Layer 9 of a small transformer language model trained on English Wikipedia (17 layers, counted from 0, width 128).
A neuron adds its activation times its output weights to the MLP's output. To switch it off is to set its activation to zero at one token and run the rest of the model.

Output weights of the MLP neurons that the questions are about. A number n stands for (n - 128) times 0.0056.
n13: 190, 98, 170, 116, 105, 123, 130, 117, 186, 82, 55, 145, 133, 135, 77, 130, 122, 114, 71, 164, 124, 65, 131, 120, 166, 121, 122, 130, 112, 130, 123, 113, 79, 143, 205, 126, 121, 156, 153, 145, 104, 135, 202, 77, 91, 110, 119, 105, 248, 153, 135, 77, 122, 80, 123, 95, 170, 100, 94, 95, 125, 128, 145, 118, 120, 133, 170, 187, 164, 127, 153, 112, 63, 106, 179, 147, 130, 87, 163, 139, 148, 153, 204, 121, 77, 78, 97, 176, 157, 161, 113, 128, 103, 122, 97, 125, 91, 102, 154, 134, 167, 172, 109, 148, 82, 131, 145, 134, 161, 137, 86, 157, 133, 170, 164, 177, 134, 153, 150, 118, 119, 85, 144, 94, 129, 87, 128, 142
n37: 146, 149, 109, 113, 137, 109, 186, 137, 140, 134, 119, 80, 103, 94, 148, 145, 78, 160, 122, 147, 206, 190, 139, 174, 119, 146, 168, 141, 147, 150, 116, 126, 91, 152, 134, 94, 83, 182, 120, 135, 116, 138, 183, 110, 116, 141, 132, 168, 122, 156, 103, 130, 122, 132, 93, 69, 100, 116, 162, 123, 155, 139, 73, 167, 144, 73, 95, 177, 152, 102, 156, 177, 106, 120, 150, 94, 145, 116, 144, 120, 113, 68, 117, 79, 201, 80, 175, 164, 104, 128, 164, 135, 89, 147, 143, 171, 126, 127, 162, 66, 116, 82, 73, 197, 126, 120, 137, 46, 150, 102, 105, 117, 169, 128, 127, 73, 148, 91, 126, 148, 65, 119, 138, 118, 86, 129, 192, 145
n54: 86, 105, 179, 154, 136, 133, 131, 126, 172, 100, 81, 101, 130, 141, 113, 170, 113, 136, 112, 160, 100, 80, 133, 125, 175, 142, 113, 51, 97, 152, 125, 142, 123, 119, 169, 74, 134, 117, 92, 113, 100, 129, 145, 139, 112, 139, 114, 170, 107, 182, 148, 132, 119, 192, 131, 126, 191, 156, 174, 57, 155, 134, 128, 192, 132, 101, 126, 144, 84, 123, 52, 130, 93, 137, 43, 114, 171, 122, 149, 149, 130, 114, 123, 145, 88, 142, 96, 158, 162, 159, 118, 130, 109, 148, 112, 82, 126, 130, 98, 115, 133, 104, 174, 163, 161, 127, 178, 138, 146, 153, 134, 100, 163, 102, 129, 72, 186, 163, 156, 109, 144, 121, 122, 68, 115, 78, 153, 122
n75: 71, 134, 115, 96, 148, 84, 126, 106, 118, 119, 152, 112, 122, 130, 133, 42, 84, 176, 114, 154, 123, 197, 121, 132, 118, 133, 152, 108, 144, 174, 129, 110, 126, 123, 155, 148, 121, 226, 80, 75, 53, 155, 191, 98, 134, 172, 93, 146, 136, 144, 119, 112, 83, 116, 134, 120, 156, 93, 225, 98, 95, 100, 103, 126, 104, 76, 142, 136, 109, 107, 160, 96, 90, 118, 104, 189, 124, 148, 84, 135, 152, 132, 110, 139, 172, 142, 90, 108, 112, 152, 103, 147, 142, 157, 110, 156, 161, 202, 92, 174, 127, 98, 163, 89, 152, 148, 179, 84, 131, 149, 111, 163, 115, 121, 162, 105, 116, 78, 135, 136, 117, 129, 167, 172, 125, 190, 90, 159
n77: 90, 155, 130, 91, 111, 118, 106, 65, 97, 88, 105, 116, 118, 120, 133, 119, 177, 190, 127, 180, 107, 117, 199, 117, 121, 55, 146, 117, 131, 174, 176, 102, 140, 89, 146, 149, 174, 50, 84, 93, 166, 96, 98, 104, 124, 65, 177, 149, 155, 65, 147, 138, 161, 112, 106, 83, 156, 150, 175, 149, 106, 98, 157, 92, 176, 153, 130, 88, 134, 150, 109, 76, 143, 93, 161, 132, 128, 94, 151, 189, 113, 102, 103, 98, 83, 178, 140, 139, 132, 155, 135, 128, 159, 145, 88, 161, 156, 128, 92, 140, 165, 135, 108, 87, 173, 125, 130, 162, 132, 102, 198, 154, 100, 146, 180, 109, 122, 233, 167, 124, 99, 125, 126, 143, 118, 120, 94, 108
n131: 92, 119, 105, 128, 159, 213, 138, 101, 112, 146, 191, 119, 59, 94, 136, 154, 148, 84, 149, 131, 137, 157, 149, 80, 110, 190, 135, 168, 106, 61, 126, 155, 159, 106, 150, 109, 149, 104, 124, 149, 131, 141, 169, 130, 113, 112, 92, 138, 151, 141, 130, 121, 158, 152, 90, 109, 127, 177, 223, 184, 145, 124, 157, 114, 99, 173, 139, 71, 106, 160, 118, 99, 155, 89, 149, 131, 91, 81, 88, 128, 79, 121, 176, 78, 127, 132, 86, 134, 157, 125, 95, 144, 97, 124, 139, 105, 147, 109, 150, 131, 157, 146, 117, 164, 181, 125, 109, 60, 142, 152, 119, 79, 109, 95, 87, 113, 111, 139, 151, 146, 134, 117, 170, 153, 118, 133, 136, 145
n146: 108, 121, 107, 199, 53, 151, 135, 173, 74, 135, 151, 113, 103, 146, 103, 192, 82, 80, 110, 166, 138, 127, 144, 136, 155, 185, 88, 104, 173, 128, 157, 94, 157, 125, 90, 134, 131, 148, 86, 104, 91, 145, 53, 156, 122, 168, 120, 72, 128, 125, 135, 189, 160, 117, 136, 132, 125, 155, 180, 86, 113, 100, 132, 135, 117, 171, 135, 112, 53, 139, 152, 179, 99, 129, 74, 128, 120, 146, 107, 161, 104, 142, 73, 93, 107, 172, 122, 143, 60, 127, 181, 109, 138, 109, 74, 154, 168, 93, 122, 176, 125, 163, 150, 139, 123, 180, 155, 231, 170, 44, 118, 111, 104, 125, 173, 179, 145, 72, 126, 114, 196, 97, 124, 153, 118, 122, 124, 71
n171: 157, 125, 120, 115, 154, 119, 119, 140, 117, 101, 154, 110, 106, 74, 79, 113, 126, 161, 64, 141, 131, 159, 126, 100, 140, 139, 139, 166, 130, 109, 183, 160, 133, 132, 146, 138, 161, 133, 104, 124, 114, 123, 106, 102, 113, 145, 126, 134, 110, 106, 122, 143, 96, 144, 112, 103, 126, 149, 187, 150, 51, 137, 151, 128, 126, 126, 152, 99, 128, 152, 121, 117, 190, 95, 135, 140, 148, 199, 112, 165, 96, 102, 91, 121, 134, 111, 159, 147, 150, 122, 120, 127, 139, 166, 155, 124, 119, 114, 161, 124, 54, 127, 138, 125, 140, 98, 91, 110, 142, 141, 129, 139, 119, 160, 76, 176, 104, 116, 87, 94, 115, 130, 170, 175, 94, 92, 137, 147
n180: 163, 148, 144, 119, 119, 143, 127, 118, 119, 144, 112, 98, 105, 142, 122, 148, 93, 156, 129, 117, 110, 152, 150, 148, 94, 133, 132, 76, 110, 109, 139, 92, 81, 138, 120, 107, 130, 113, 169, 137, 62, 100, 177, 150, 162, 190, 124, 89, 153, 141, 162, 134, 123, 139, 131, 119, 174, 133, 129, 157, 139, 162, 102, 125, 114, 127, 120, 114, 133, 85, 106, 158, 100, 86, 94, 131, 134, 140, 110, 91, 139, 161, 127, 151, 164, 67, 121, 123, 144, 130, 119, 89, 150, 109, 124, 109, 139, 143, 99, 165, 208, 139, 94, 101, 160, 127, 141, 103, 151, 111, 111, 159, 118, 105, 139, 168, 103, 124, 121, 122, 109, 137, 184, 160, 140, 115, 122, 150
n238: 162, 171, 89, 163, 66, 133, 98, 139, 155, 104, 127, 169, 149, 154, 109, 135, 109, 124, 92, 112, 134, 172, 113, 131, 163, 158, 111, 138, 53, 149, 162, 121, 109, 109, 98, 167, 181, 152, 131, 97, 107, 172, 81, 128, 139, 137, 183, 141, 163, 103, 89, 139, 120, 124, 118, 147, 107, 98, 154, 131, 136, 162, 121, 134, 86, 159, 148, 165, 136, 88, 122, 86, 145, 179, 127, 99, 154, 173, 112, 77, 127, 77, 113, 79, 195, 135, 96, 134, 128, 145, 111, 137, 102, 127, 142, 114, 130, 69, 173, 76, 119, 110, 131, 106, 138, 162, 100, 144, 102, 126, 142, 107, 130, 183, 199, 134, 142, 128, 159, 69, 164, 118, 115, 123, 130, 162, 91, 96
n266: 126, 161, 160, 114, 71, 199, 139, 100, 153, 74, 152, 142, 160, 104, 154, 82, 103, 135, 99, 106, 141, 141, 137, 51, 161, 129, 111, 156, 130, 182, 98, 103, 121, 107, 200, 152, 139, 101, 111, 157, 174, 122, 134, 173, 81, 146, 84, 131, 162, 116, 114, 73, 119, 81, 120, 141, 156, 172, 191, 184, 133, 126, 135, 119, 149, 125, 78, 144, 123, 118, 102, 159, 170, 119, 93, 170, 90, 164, 149, 131, 172, 124, 121, 102, 121, 133, 80, 99, 182, 138, 80, 88, 122, 94, 129, 138, 133, 129, 136, 137, 92, 65, 126, 131, 172, 194, 137, 95, 89, 157, 109, 126, 119, 110, 103, 129, 130, 119, 141, 170, 108, 127, 137, 116, 130, 118, 95, 137
n303: 115, 114, 104, 119, 131, 184, 204, 141, 137, 84, 150, 104, 143, 135, 140, 125, 95, 78, 114, 145, 121, 95, 133, 199, 148, 168, 152, 123, 159, 128, 145, 104, 154, 132, 132, 105, 111, 178, 71, 109, 114, 140, 113, 134, 110, 172, 170, 106, 137, 127, 157, 133, 88, 118, 98, 104, 124, 123, 118, 145, 126, 135, 149, 120, 113, 123, 98, 136, 129, 131, 79, 130, 168, 164, 110, 116, 67, 124, 134, 122, 174, 110, 126, 141, 84, 109, 104, 138, 131, 130, 113, 126, 127, 67, 141, 120, 210, 137, 107, 151, 115, 155, 123, 149, 122, 103, 81, 120, 177, 83, 93, 83, 113, 153, 164, 114, 120, 153, 153, 172, 114, 139, 83, 147, 125, 130, 137, 174
n304: 129, 73, 145, 153, 113, 114, 162, 125, 144, 161, 136, 118, 186, 106, 152, 120, 101, 164, 143, 131, 119, 124, 72, 137, 133, 144, 147, 150, 140, 61, 150, 114, 145, 125, 135, 121, 160, 189, 94, 192, 147, 145, 164, 102, 132, 126, 146, 98, 134, 138, 175, 105, 119, 149, 153, 124, 129, 135, 132, 164, 99, 130, 138, 151, 160, 68, 113, 147, 109, 79, 137, 116, 142, 102, 110, 151, 114, 130, 78, 117, 131, 121, 109, 144, 117, 163, 123, 90, 106, 130, 88, 140, 110, 121, 106, 144, 157, 155, 132, 135, 100, 122, 112, 95, 111, 120, 107, 130, 109, 169, 128, 125, 121, 118, 91, 109, 155, 80, 106, 131, 116, 163, 107, 174, 134, 126, 108, 110
n308: 130, 133, 159, 131, 133, 153, 100, 118, 106, 178, 152, 138, 141, 116, 163, 128, 176, 152, 68, 88, 154, 111, 175, 72, 183, 76, 163, 167, 194, 108, 121, 127, 129, 113, 127, 116, 110, 150, 165, 146, 200, 145, 123, 162, 93, 95, 131, 106, 199, 127, 116, 173, 126, 47, 63, 155, 127, 147, 153, 138, 121, 152, 141, 113, 54, 127, 100, 79, 132, 138, 120, 166, 154, 167, 86, 136, 117, 80, 101, 115, 120, 92, 107, 98, 124, 157, 139, 164, 118, 126, 130, 142, 93, 163, 118, 154, 133, 130, 125, 124, 126, 141, 145, 125, 82, 126, 103, 68, 59, 117, 116, 153, 127, 128, 97, 133, 149, 154, 179, 132, 124, 84, 109, 94, 106, 173, 126, 130
n309: 103, 147, 90, 106, 113, 125, 85, 117, 93, 141, 155, 99, 137, 152, 89, 104, 137, 102, 114, 111, 141, 142, 122, 164, 94, 95, 131, 106, 106, 111, 120, 189, 108, 113, 120, 140, 150, 143, 127, 89, 148, 145, 89, 137, 90, 130, 136, 132, 162, 103, 125, 150, 88, 128, 98, 120, 166, 104, 141, 147, 103, 140, 124, 95, 115, 161, 157, 159, 146, 141, 98, 144, 157, 149, 103, 108, 125, 139, 144, 154, 139, 142, 139, 163, 126, 87, 121, 118, 152, 125, 119, 101, 116, 106, 159, 62, 151, 112, 129, 106, 150, 149, 134, 154, 133, 133, 153, 181, 112, 146, 137, 189, 125, 156, 119, 112, 111, 165, 113, 140, 130, 132, 162, 148, 136, 149, 142, 130
n329: 157, 164, 152, 148, 133, 140, 105, 138, 123, 114, 130, 107, 129, 166, 131, 170, 144, 150, 112, 153, 138, 90, 139, 92, 150, 83, 132, 134, 89, 112, 145, 114, 135, 154, 166, 151, 105, 117, 120, 89, 104, 114, 118, 127, 127, 132, 128, 97, 22, 131, 145, 109, 112, 142, 107, 135, 154, 117, 132, 134, 95, 89, 135, 139, 118, 159, 119, 96, 141, 126, 150, 151, 110, 122, 130, 129, 118, 249, 132, 159, 155, 124, 95, 127, 176, 106, 148, 98, 101, 178, 116, 128, 130, 70, 142, 136, 126, 132, 127, 109, 121, 74, 114, 122, 222, 141, 97, 90, 162, 150, 140, 129, 145, 108, 126, 153, 119, 156, 90, 160, 129, 138, 99, 125, 104, 91, 132, 103

Each question names a token from some text and the token that comes next. It shows the activations a of the neurons there, in the order above. A number n stands for (n - 128) times 0.035.

Then comes g, the gradient of the next token's log-probability with respect to the MLP's output, scaled to length 1. A neuron's effect is roughly proportional to its activation times (output weights . g). A number n stands for (n - 128) times 0.0031.

" to", then " Texas"
a: 128, 127, 128, 128, 124, 128, 128, 128, 141, 128, 127, 128, 123, 128, 127, 159
g: 136, 145, 132, 176, 114, 135, 133, 123, 75, 130, 180, 123, 129, 101, 140, 103, 94, 131, 142, 96, 97, 125, 142, 133, 112, 115, 118, 116, 152, 159, 106, 122, 151, 104, 182, 172, 106, 84, 139, 120, 148, 168, 120, 159, 99, 110, 47, 92, 96, 164, 134, 155, 76, 121, 95, 135, 115, 122, 137, 144, 129, 136, 160, 120, 126, 142, 131, 118, 163, 148, 131, 164, 121, 126, 76, 81, 127, 153, 89, 124, 126, 120, 122, 120, 156, 151, 101, 105, 137, 114, 83, 207, 151, 154, 129, 147, 129, 113, 96, 153, 128, 85, 148, 127, 181, 128, 66, 108, 78, 118, 145, 123, 159, 197, 132, 175, 59, 127, 163, 100, 156, 148, 146, 150, 112, 185, 134, 97
Which neuron, switched off, lowers the next token's probability most? n329

"ism", then "s"
a: 128, 128, 127, 127, 128, 123, 128, 164, 124, 127, 130, 128, 127, 143, 137, 127
g: 197, 138, 112, 124, 126, 139, 125, 123, 141, 165, 161, 147, 82, 91, 137, 213, 123, 143, 151, 157, 140, 165, 123, 130, 123, 137, 125, 157, 146, 102, 99, 178, 131, 91, 112, 136, 84, 170, 157, 98, 117, 133, 130, 82, 103, 78, 76, 116, 135, 111, 104, 93, 126, 155, 122, 112, 175, 156, 167, 125, 111, 96, 163, 146, 91, 140, 79, 47, 125, 117, 171, 130, 171, 159, 120, 143, 87, 106, 107, 144, 115, 97, 128, 121, 148, 177, 136, 125, 132, 82, 134, 136, 120, 83, 103, 97, 146, 95, 74, 155, 131, 120, 152, 195, 124, 121, 98, 118, 119, 130, 114, 121, 151, 129, 184, 116, 158, 122, 106, 114, 138, 104, 108, 133, 121, 156, 182, 146
Which two neurons, each switched off alone, lower its probability most, in order? n308, n171

" ch", then "air"
a: 128, 128, 128, 124, 129, 124, 128, 128, 127, 123, 128, 127, 178, 124, 128, 125
g: 153, 139, 133, 130, 169, 150, 130, 138, 129, 66, 121, 166, 103, 162, 130, 145, 136, 138, 161, 138, 116, 133, 112, 130, 156, 104, 154, 124, 105, 85, 106, 98, 165, 113, 116, 70, 158, 196, 156, 163, 128, 99, 134, 135, 134, 104, 106, 94, 151, 116, 169, 164, 147, 138, 70, 130, 108, 99, 142, 138, 117, 146, 69, 101, 125, 135, 106, 163, 119, 197, 96, 96, 116, 128, 96, 131, 146, 102, 159, 164, 74, 121, 116, 130, 124, 123, 146, 136, 105, 153, 125, 118, 120, 163, 59, 184, 99, 144, 111, 144, 143, 153, 93, 168, 119, 138, 172, 140, 158, 82, 115, 82, 149, 139, 143, 102, 108, 138, 143, 171, 110, 85, 155, 34, 144, 146, 111, 132
Which neuron, switched off, raises the next token's probability most? n304

" became", then " inter"
a: 128, 128, 128, 125, 125, 128, 128, 125, 145, 128, 125, 127, 128, 128, 126, 128
g: 92, 125, 126, 123, 124, 104, 104, 129, 123, 124, 210, 101, 96, 109, 144, 165, 125, 139, 132, 143, 83, 157, 179, 151, 91, 122, 113, 160, 153, 152, 146, 158, 179, 151, 85, 133, 72, 112, 156, 110, 133, 82, 123, 122, 128, 154, 148, 108, 114, 147, 91, 149, 145, 107, 151, 104, 71, 123, 152, 126, 151, 93, 161, 78, 189, 144, 167, 82, 119, 159, 93, 113, 159, 114, 150, 88, 95, 124, 123, 106, 124, 147, 138, 128, 96, 135, 148, 137, 161, 130, 122, 136, 146, 128, 149, 83, 116, 92, 135, 8, 139, 128, 115, 88, 141, 118, 138, 106, 138, 132, 124, 130, 116, 138, 156, 87, 156, 182, 118, 171, 176, 144, 117, 126, 156, 107, 155, 137
Which neuron, switched off, raises the next token's probability most? n180

" is", then " not"
a: 128, 128, 126, 128, 127, 128, 128, 124, 164, 123, 124, 128, 125, 128, 123, 125
g: 119, 142, 71, 116, 124, 85, 149, 119, 111, 127, 147, 106, 113, 66, 95, 90, 110, 126, 147, 169, 141, 157, 137, 120, 196, 149, 125, 95, 126, 183, 155, 131, 125, 147, 94, 165, 117, 143, 78, 142, 129, 119, 101, 171, 133, 152, 138, 140, 147, 151, 115, 102, 120, 104, 115, 105, 148, 85, 175, 116, 120, 127, 166, 193, 143, 197, 107, 124, 162, 158, 167, 85, 119, 136, 151, 106, 99, 115, 159, 128, 87, 94, 112, 64, 133, 200, 145, 112, 160, 129, 162, 117, 125, 59, 127, 131, 113, 132, 134, 110, 116, 121, 155, 170, 113, 90, 145, 152, 112, 78, 176, 141, 126, 122, 80, 123, 144, 117, 115, 93, 139, 168, 118, 97, 160, 140, 97, 141
Which neuron, switched off, raises the next token's probability most? n180

" we", then "ak"
a: 128, 128, 180, 127, 128, 124, 127, 126, 124, 125, 164, 128, 128, 128, 128, 125
g: 202, 97, 149, 90, 154, 205, 146, 124, 136, 162, 106, 143, 127, 104, 169, 107, 96, 140, 121, 115, 142, 155, 79, 94, 147, 120, 102, 97, 169, 124, 133, 100, 69, 137, 146, 109, 166, 87, 89, 107, 96, 124, 134, 148, 146, 94, 95, 138, 129, 169, 58, 150, 170, 125, 118, 115, 132, 172, 159, 148, 142, 139, 86, 115, 161, 161, 129, 142, 152, 134, 173, 122, 174, 136, 109, 134, 124, 144, 163, 133, 131, 102, 123, 146, 113, 106, 113, 120, 89, 174, 90, 142, 91, 117, 95, 123, 83, 151, 76, 123, 135, 137, 111, 117, 139, 154, 155, 106, 116, 139, 120, 68, 105, 119, 143, 104, 142, 174, 189, 167, 113, 98, 147, 130, 180, 105, 93, 120
Which neuron, switched off, lowers the next token's probability most? n266

"own", then "ar"
a: 128, 128, 128, 128, 128, 127, 128, 126, 123, 125, 128, 128, 128, 125, 128, 126
g: 111, 98, 113, 96, 164, 170, 151, 111, 88, 175, 112, 99, 124, 158, 92, 136, 109, 156, 139, 153, 175, 154, 123, 170, 83, 138, 129, 127, 78, 130, 155, 132, 165, 115, 102, 144, 158, 171, 72, 130, 130, 172, 160, 155, 95, 115, 148, 121, 137, 94, 95, 137, 162, 138, 124, 115, 114, 97, 130, 100, 140, 133, 182, 128, 136, 108, 162, 135, 102, 163, 103, 140, 76, 129, 88, 88, 141, 121, 115, 134, 132, 173, 118, 119, 151, 133, 114, 94, 115, 151, 78, 135, 112, 137, 134, 207, 123, 132, 119, 122, 89, 140, 73, 160, 101, 125, 106, 97, 123, 109, 151, 63, 150, 138, 136, 192, 135, 160, 102, 92, 84, 204, 141, 144, 100, 110, 154, 134
Which neuron, switched off, lowers the next token's probability most? n308

" had", then " most"
a: 128, 128, 123, 128, 138, 123, 127, 125, 124, 149, 124, 127, 127, 129, 127, 124
g: 175, 139, 122, 147, 91, 123, 137, 135, 125, 117, 107, 128, 153, 125, 158, 100, 162, 44, 158, 132, 185, 155, 158, 93, 154, 124, 109, 154, 104, 91, 164, 129, 96, 75, 111, 163, 58, 128, 144, 115, 98, 131, 105, 170, 95, 103, 133, 134, 124, 70, 113, 83, 123, 117, 125, 116, 122, 141, 123, 162, 135, 161, 75, 151, 99, 148, 134, 120, 179, 156, 136, 185, 87, 164, 49, 115, 168, 157, 130, 165, 142, 89, 163, 173, 130, 174, 122, 108, 133, 70, 148, 74, 129, 115, 123, 126, 129, 135, 108, 142, 137, 132, 130, 115, 125, 151, 141, 131, 124, 164, 123, 67, 132, 142, 96, 139, 146, 149, 121, 133, 105, 175, 103, 143, 156, 128, 117, 131
Which neuron, switched off, raises the next token's probability most? n77

" ab", then "ilities"
a: 128, 185, 128, 126, 128, 157, 127, 126, 124, 124, 125, 131, 127, 197, 127, 126
g: 170, 148, 80, 109, 131, 184, 105, 133, 94, 154, 127, 148, 160, 118, 122, 141, 161, 122, 85, 115, 128, 106, 107, 136, 67, 95, 132, 176, 201, 147, 149, 122, 143, 60, 149, 119, 104, 197, 128, 91, 140, 137, 147, 125, 107, 120, 117, 102, 114, 140, 128, 151, 126, 190, 96, 147, 147, 121, 131, 86, 152, 111, 106, 132, 125, 120, 102, 127, 153, 118, 107, 154, 127, 140, 93, 136, 91, 119, 160, 71, 119, 152, 139, 154, 163, 201, 161, 189, 122, 131, 117, 135, 138, 106, 148, 90, 107, 127, 98, 120, 124, 118, 133, 195, 126, 129, 180, 140, 67, 144, 113, 111, 136, 185, 93, 105, 96, 105, 137, 119, 156, 98, 105, 74, 117, 113, 134, 136
Which neuron, switched off, lowers the next token's probability most? n308

"or", then "ph"
a: 128, 128, 128, 218, 128, 128, 128, 128, 127, 128, 123, 127, 128, 128, 125, 125
g: 127, 160, 152, 86, 116, 97, 158, 115, 120, 133, 135, 97, 133, 162, 140, 106, 143, 143, 156, 99, 144, 164, 129, 165, 170, 117, 174, 125, 106, 95, 112, 124, 85, 153, 112, 134, 95, 174, 160, 100, 112, 121, 164, 113, 161, 148, 62, 68, 120, 149, 91, 132, 83, 160, 146, 123, 98, 130, 112, 127, 133, 141, 132, 154, 123, 46, 152, 77, 142, 72, 129, 97, 170, 172, 108, 116, 102, 121, 116, 144, 120, 55, 95, 124, 153, 131, 136, 201, 178, 156, 149, 119, 150, 163, 132, 139, 102, 163, 129, 68, 132, 163, 129, 167, 153, 132, 153, 103, 175, 163, 96, 143, 118, 138, 119, 117, 118, 101, 130, 81, 123, 149, 139, 150, 99, 105, 122, 115
Which neuron, switched off, lowers the next token's probability most? n75

" M", then " is"
a: 128, 126, 175, 128, 133, 123, 126, 124, 134, 127, 125, 124, 127, 127, 124, 126
g: 105, 124, 166, 140, 155, 108, 143, 136, 163, 162, 123, 109, 144, 152, 152, 121, 125, 90, 118, 159, 119, 185, 109, 109, 179, 145, 135, 166, 149, 137, 128, 148, 152, 102, 135, 146, 149, 134, 154, 118, 105, 131, 123, 114, 162, 151, 101, 126, 110, 124, 133, 160, 108, 65, 164, 90, 122, 102, 112, 174, 86, 125, 135, 133, 155, 127, 106, 130, 157, 72, 160, 133, 159, 155, 125, 165, 179, 175, 116, 72, 167, 111, 145, 150, 86, 166, 105, 137, 114, 105, 118, 118, 68, 139, 166, 61, 88, 140, 111, 111, 133, 87, 128, 92, 144, 128, 173, 106, 90, 30, 109, 98, 87, 113, 126, 121, 90, 112, 114, 148, 108, 154, 148, 174, 132, 152, 92, 150
Which neuron, switched off, raises the next token's probability most? n54

" the", then " Department"
a: 128, 125, 128, 128, 124, 128, 128, 128, 123, 126, 128, 130, 123, 126, 125, 123
g: 92, 145, 110, 153, 123, 106, 165, 165, 81, 185, 150, 95, 124, 118, 115, 158, 72, 79, 120, 116, 129, 171, 114, 105, 124, 142, 64, 102, 135, 185, 148, 133, 118, 164, 108, 132, 127, 119, 174, 171, 126, 176, 142, 130, 97, 94, 109, 115, 143, 121, 148, 174, 119, 147, 147, 157, 46, 134, 190, 120, 157, 138, 119, 191, 136, 109, 148, 114, 160, 165, 125, 80, 181, 144, 134, 139, 106, 116, 155, 94, 86, 112, 130, 114, 83, 93, 135, 129, 69, 143, 139, 142, 130, 87, 125, 143, 119, 123, 115, 131, 123, 141, 139, 145, 107, 149, 124, 132, 90, 101, 127, 80, 110, 86, 106, 73, 121, 170, 135, 132, 173, 151, 115, 123, 142, 145, 168, 148
Which neuron, switched off, lowers the next token's probability most? n329

"az", then "e"
a: 128, 128, 128, 128, 128, 150, 128, 128, 125, 127, 128, 124, 128, 128, 128, 128
g: 145, 90, 173, 144, 187, 109, 146, 142, 187, 161, 146, 161, 90, 167, 138, 101, 129, 111, 104, 121, 103, 137, 121, 137, 102, 141, 129, 106, 100, 136, 120, 88, 102, 189, 129, 141, 200, 128, 115, 128, 149, 105, 136, 90, 113, 130, 100, 143, 122, 113, 122, 111, 160, 163, 133, 133, 151, 162, 146, 155, 169, 107, 100, 106, 108, 89, 84, 62, 76, 100, 134, 124, 146, 76, 83, 175, 94, 134, 94, 133, 165, 126, 142, 175, 138, 144, 122, 118, 132, 117, 114, 165, 117, 166, 80, 92, 64, 114, 130, 143, 139, 120, 69, 116, 145, 108, 124, 111, 162, 142, 151, 156, 128, 157, 146, 115, 135, 124, 176, 144, 207, 107, 122, 105, 117, 134, 86, 139
Which neuron, switched off, lowers the next token's probability most? n131

"rop", then "ri"
a: 126, 178, 128, 148, 123, 129, 248, 125, 135, 233, 123, 126, 123, 125, 128, 125
g: 143, 146, 79, 135, 79, 147, 143, 222, 171, 114, 102, 103, 156, 144, 105, 111, 114, 87, 139, 125, 135, 103, 136, 112, 139, 134, 67, 116, 162, 125, 104, 106, 73, 72, 118, 183, 149, 122, 129, 101, 123, 116, 117, 118, 114, 132, 125, 139, 128, 110, 174, 184, 123, 156, 145, 118, 106, 141, 121, 141, 161, 205, 146, 141, 137, 149, 121, 146, 128, 158, 151, 168, 127, 108, 146, 104, 125, 125, 145, 105, 55, 177, 167, 114, 123, 89, 158, 60, 135, 125, 168, 76, 127, 125, 127, 159, 84, 153, 108, 143, 144, 137, 79, 157, 102, 149, 130, 131, 114, 89, 154, 134, 128, 137, 119, 141, 71, 142, 120, 149, 143, 81, 107, 140, 151, 89, 145, 147
Which neuron, switched off, lowers the next token's probability most? n146

"3", then " he"
a: 124, 128, 128, 128, 127, 128, 128, 155, 127, 128, 128, 127, 128, 127, 131, 128
g: 124, 155, 147, 125, 101, 116, 168, 104, 136, 111, 166, 85, 116, 97, 142, 162, 158, 133, 152, 108, 86, 67, 156, 154, 135, 84, 142, 116, 121, 81, 134, 128, 97, 136, 167, 93, 117, 118, 119, 100, 133, 164, 140, 191, 194, 131, 154, 127, 132, 136, 110, 150, 114, 134, 91, 140, 110, 180, 105, 126, 158, 132, 103, 177, 167, 148, 142, 124, 137, 127, 108, 111, 143, 184, 111, 124, 169, 101, 124, 82, 126, 168, 127, 151, 113, 147, 111, 122, 144, 98, 165, 122, 123, 140, 56, 130, 94, 121, 129, 135, 126, 63, 109, 87, 160, 157, 73, 127, 173, 175, 127, 196, 128, 119, 95, 125, 110, 137, 57, 134, 180, 108, 106, 98, 111, 127, 118, 143
Which neuron, switched off, raises the next token's probability most? n171

"^", then "\\"
a: 128, 124, 128, 128, 128, 126, 128, 182, 123, 126, 128, 123, 128, 123, 128, 128
g: 149, 112, 143, 130, 172, 58, 153, 129, 111, 140, 137, 108, 89, 186, 116, 130, 139, 93, 93, 134, 116, 162, 161, 87, 159, 127, 148, 127, 145, 104, 146, 119, 133, 213, 110, 110, 129, 146, 145, 112, 124, 131, 96, 117, 102, 179, 157, 94, 116, 141, 31, 133, 131, 116, 138, 123, 132, 78, 153, 152, 125, 174, 193, 110, 150, 117, 144, 131, 114, 115, 124, 116, 121, 108, 100, 128, 125, 133, 75, 96, 135, 127, 136, 170, 136, 128, 117, 141, 150, 141, 133, 126, 161, 127, 169, 109, 199, 128, 90, 149, 148, 155, 119, 101, 113, 151, 172, 96, 79, 108, 105, 147, 135, 128, 174, 104, 81, 79, 81, 123, 91, 147, 185, 140, 115, 127, 147, 98
Which neuron, switched off, lowers the next token's probability most? n171

"ment", then "s:"
a: 128, 128, 128, 128, 128, 126, 125, 182, 123, 123, 143, 128, 128, 127, 127, 128
g: 160, 126, 89, 143, 109, 121, 117, 153, 134, 182, 123, 123, 108, 87, 139, 170, 195, 154, 150, 136, 187, 149, 124, 130, 140, 130, 107, 74, 151, 66, 134, 156, 134, 125, 125, 151, 80, 143, 125, 98, 159, 149, 164, 60, 75, 140, 110, 106, 141, 112, 97, 112, 131, 146, 130, 133, 139, 92, 140, 156, 190, 132, 161, 107, 154, 151, 134, 63, 119, 118, 169, 137, 194, 134, 160, 114, 70, 115, 89, 137, 124, 118, 119, 153, 136, 179, 146, 130, 142, 71, 104, 107, 126, 110, 135, 115, 126, 153, 110, 185, 111, 121, 141, 164, 109, 106, 133, 113, 99, 116, 107, 81, 192, 119, 135, 122, 128, 138, 116, 81, 134, 100, 115, 126, 89, 97, 138, 179
Which neuron, switched off, lowers the next token's probability most? n171

"at", then "ics"
a: 128, 128, 128, 123, 128, 128, 128, 127, 123, 128, 128, 123, 124, 124, 164, 149
g: 139, 89, 131, 122, 69, 217, 98, 86, 153, 155, 125, 121, 111, 157, 101, 175, 112, 131, 145, 132, 171, 103, 136, 113, 107, 148, 155, 71, 140, 187, 139, 119, 124, 145, 161, 115, 120, 176, 131, 134, 131, 121, 100, 139, 139, 147, 131, 128, 138, 229, 95, 121, 147, 153, 137, 118, 135, 138, 127, 154, 147, 136, 144, 143, 127, 113, 145, 132, 158, 102, 116, 131, 137, 112, 141, 128, 162, 136, 151, 74, 137, 121, 116, 159, 177, 103, 98, 153, 149, 155, 173, 92, 103, 117, 145, 146, 93, 132, 84, 130, 132, 114, 122, 146, 54, 146, 122, 142, 117, 91, 103, 117, 156, 68, 112, 156, 100, 81, 120, 84, 122, 93, 95, 168, 124, 55, 114, 114
Which neuron, switched off, raises the next token's probability most? n309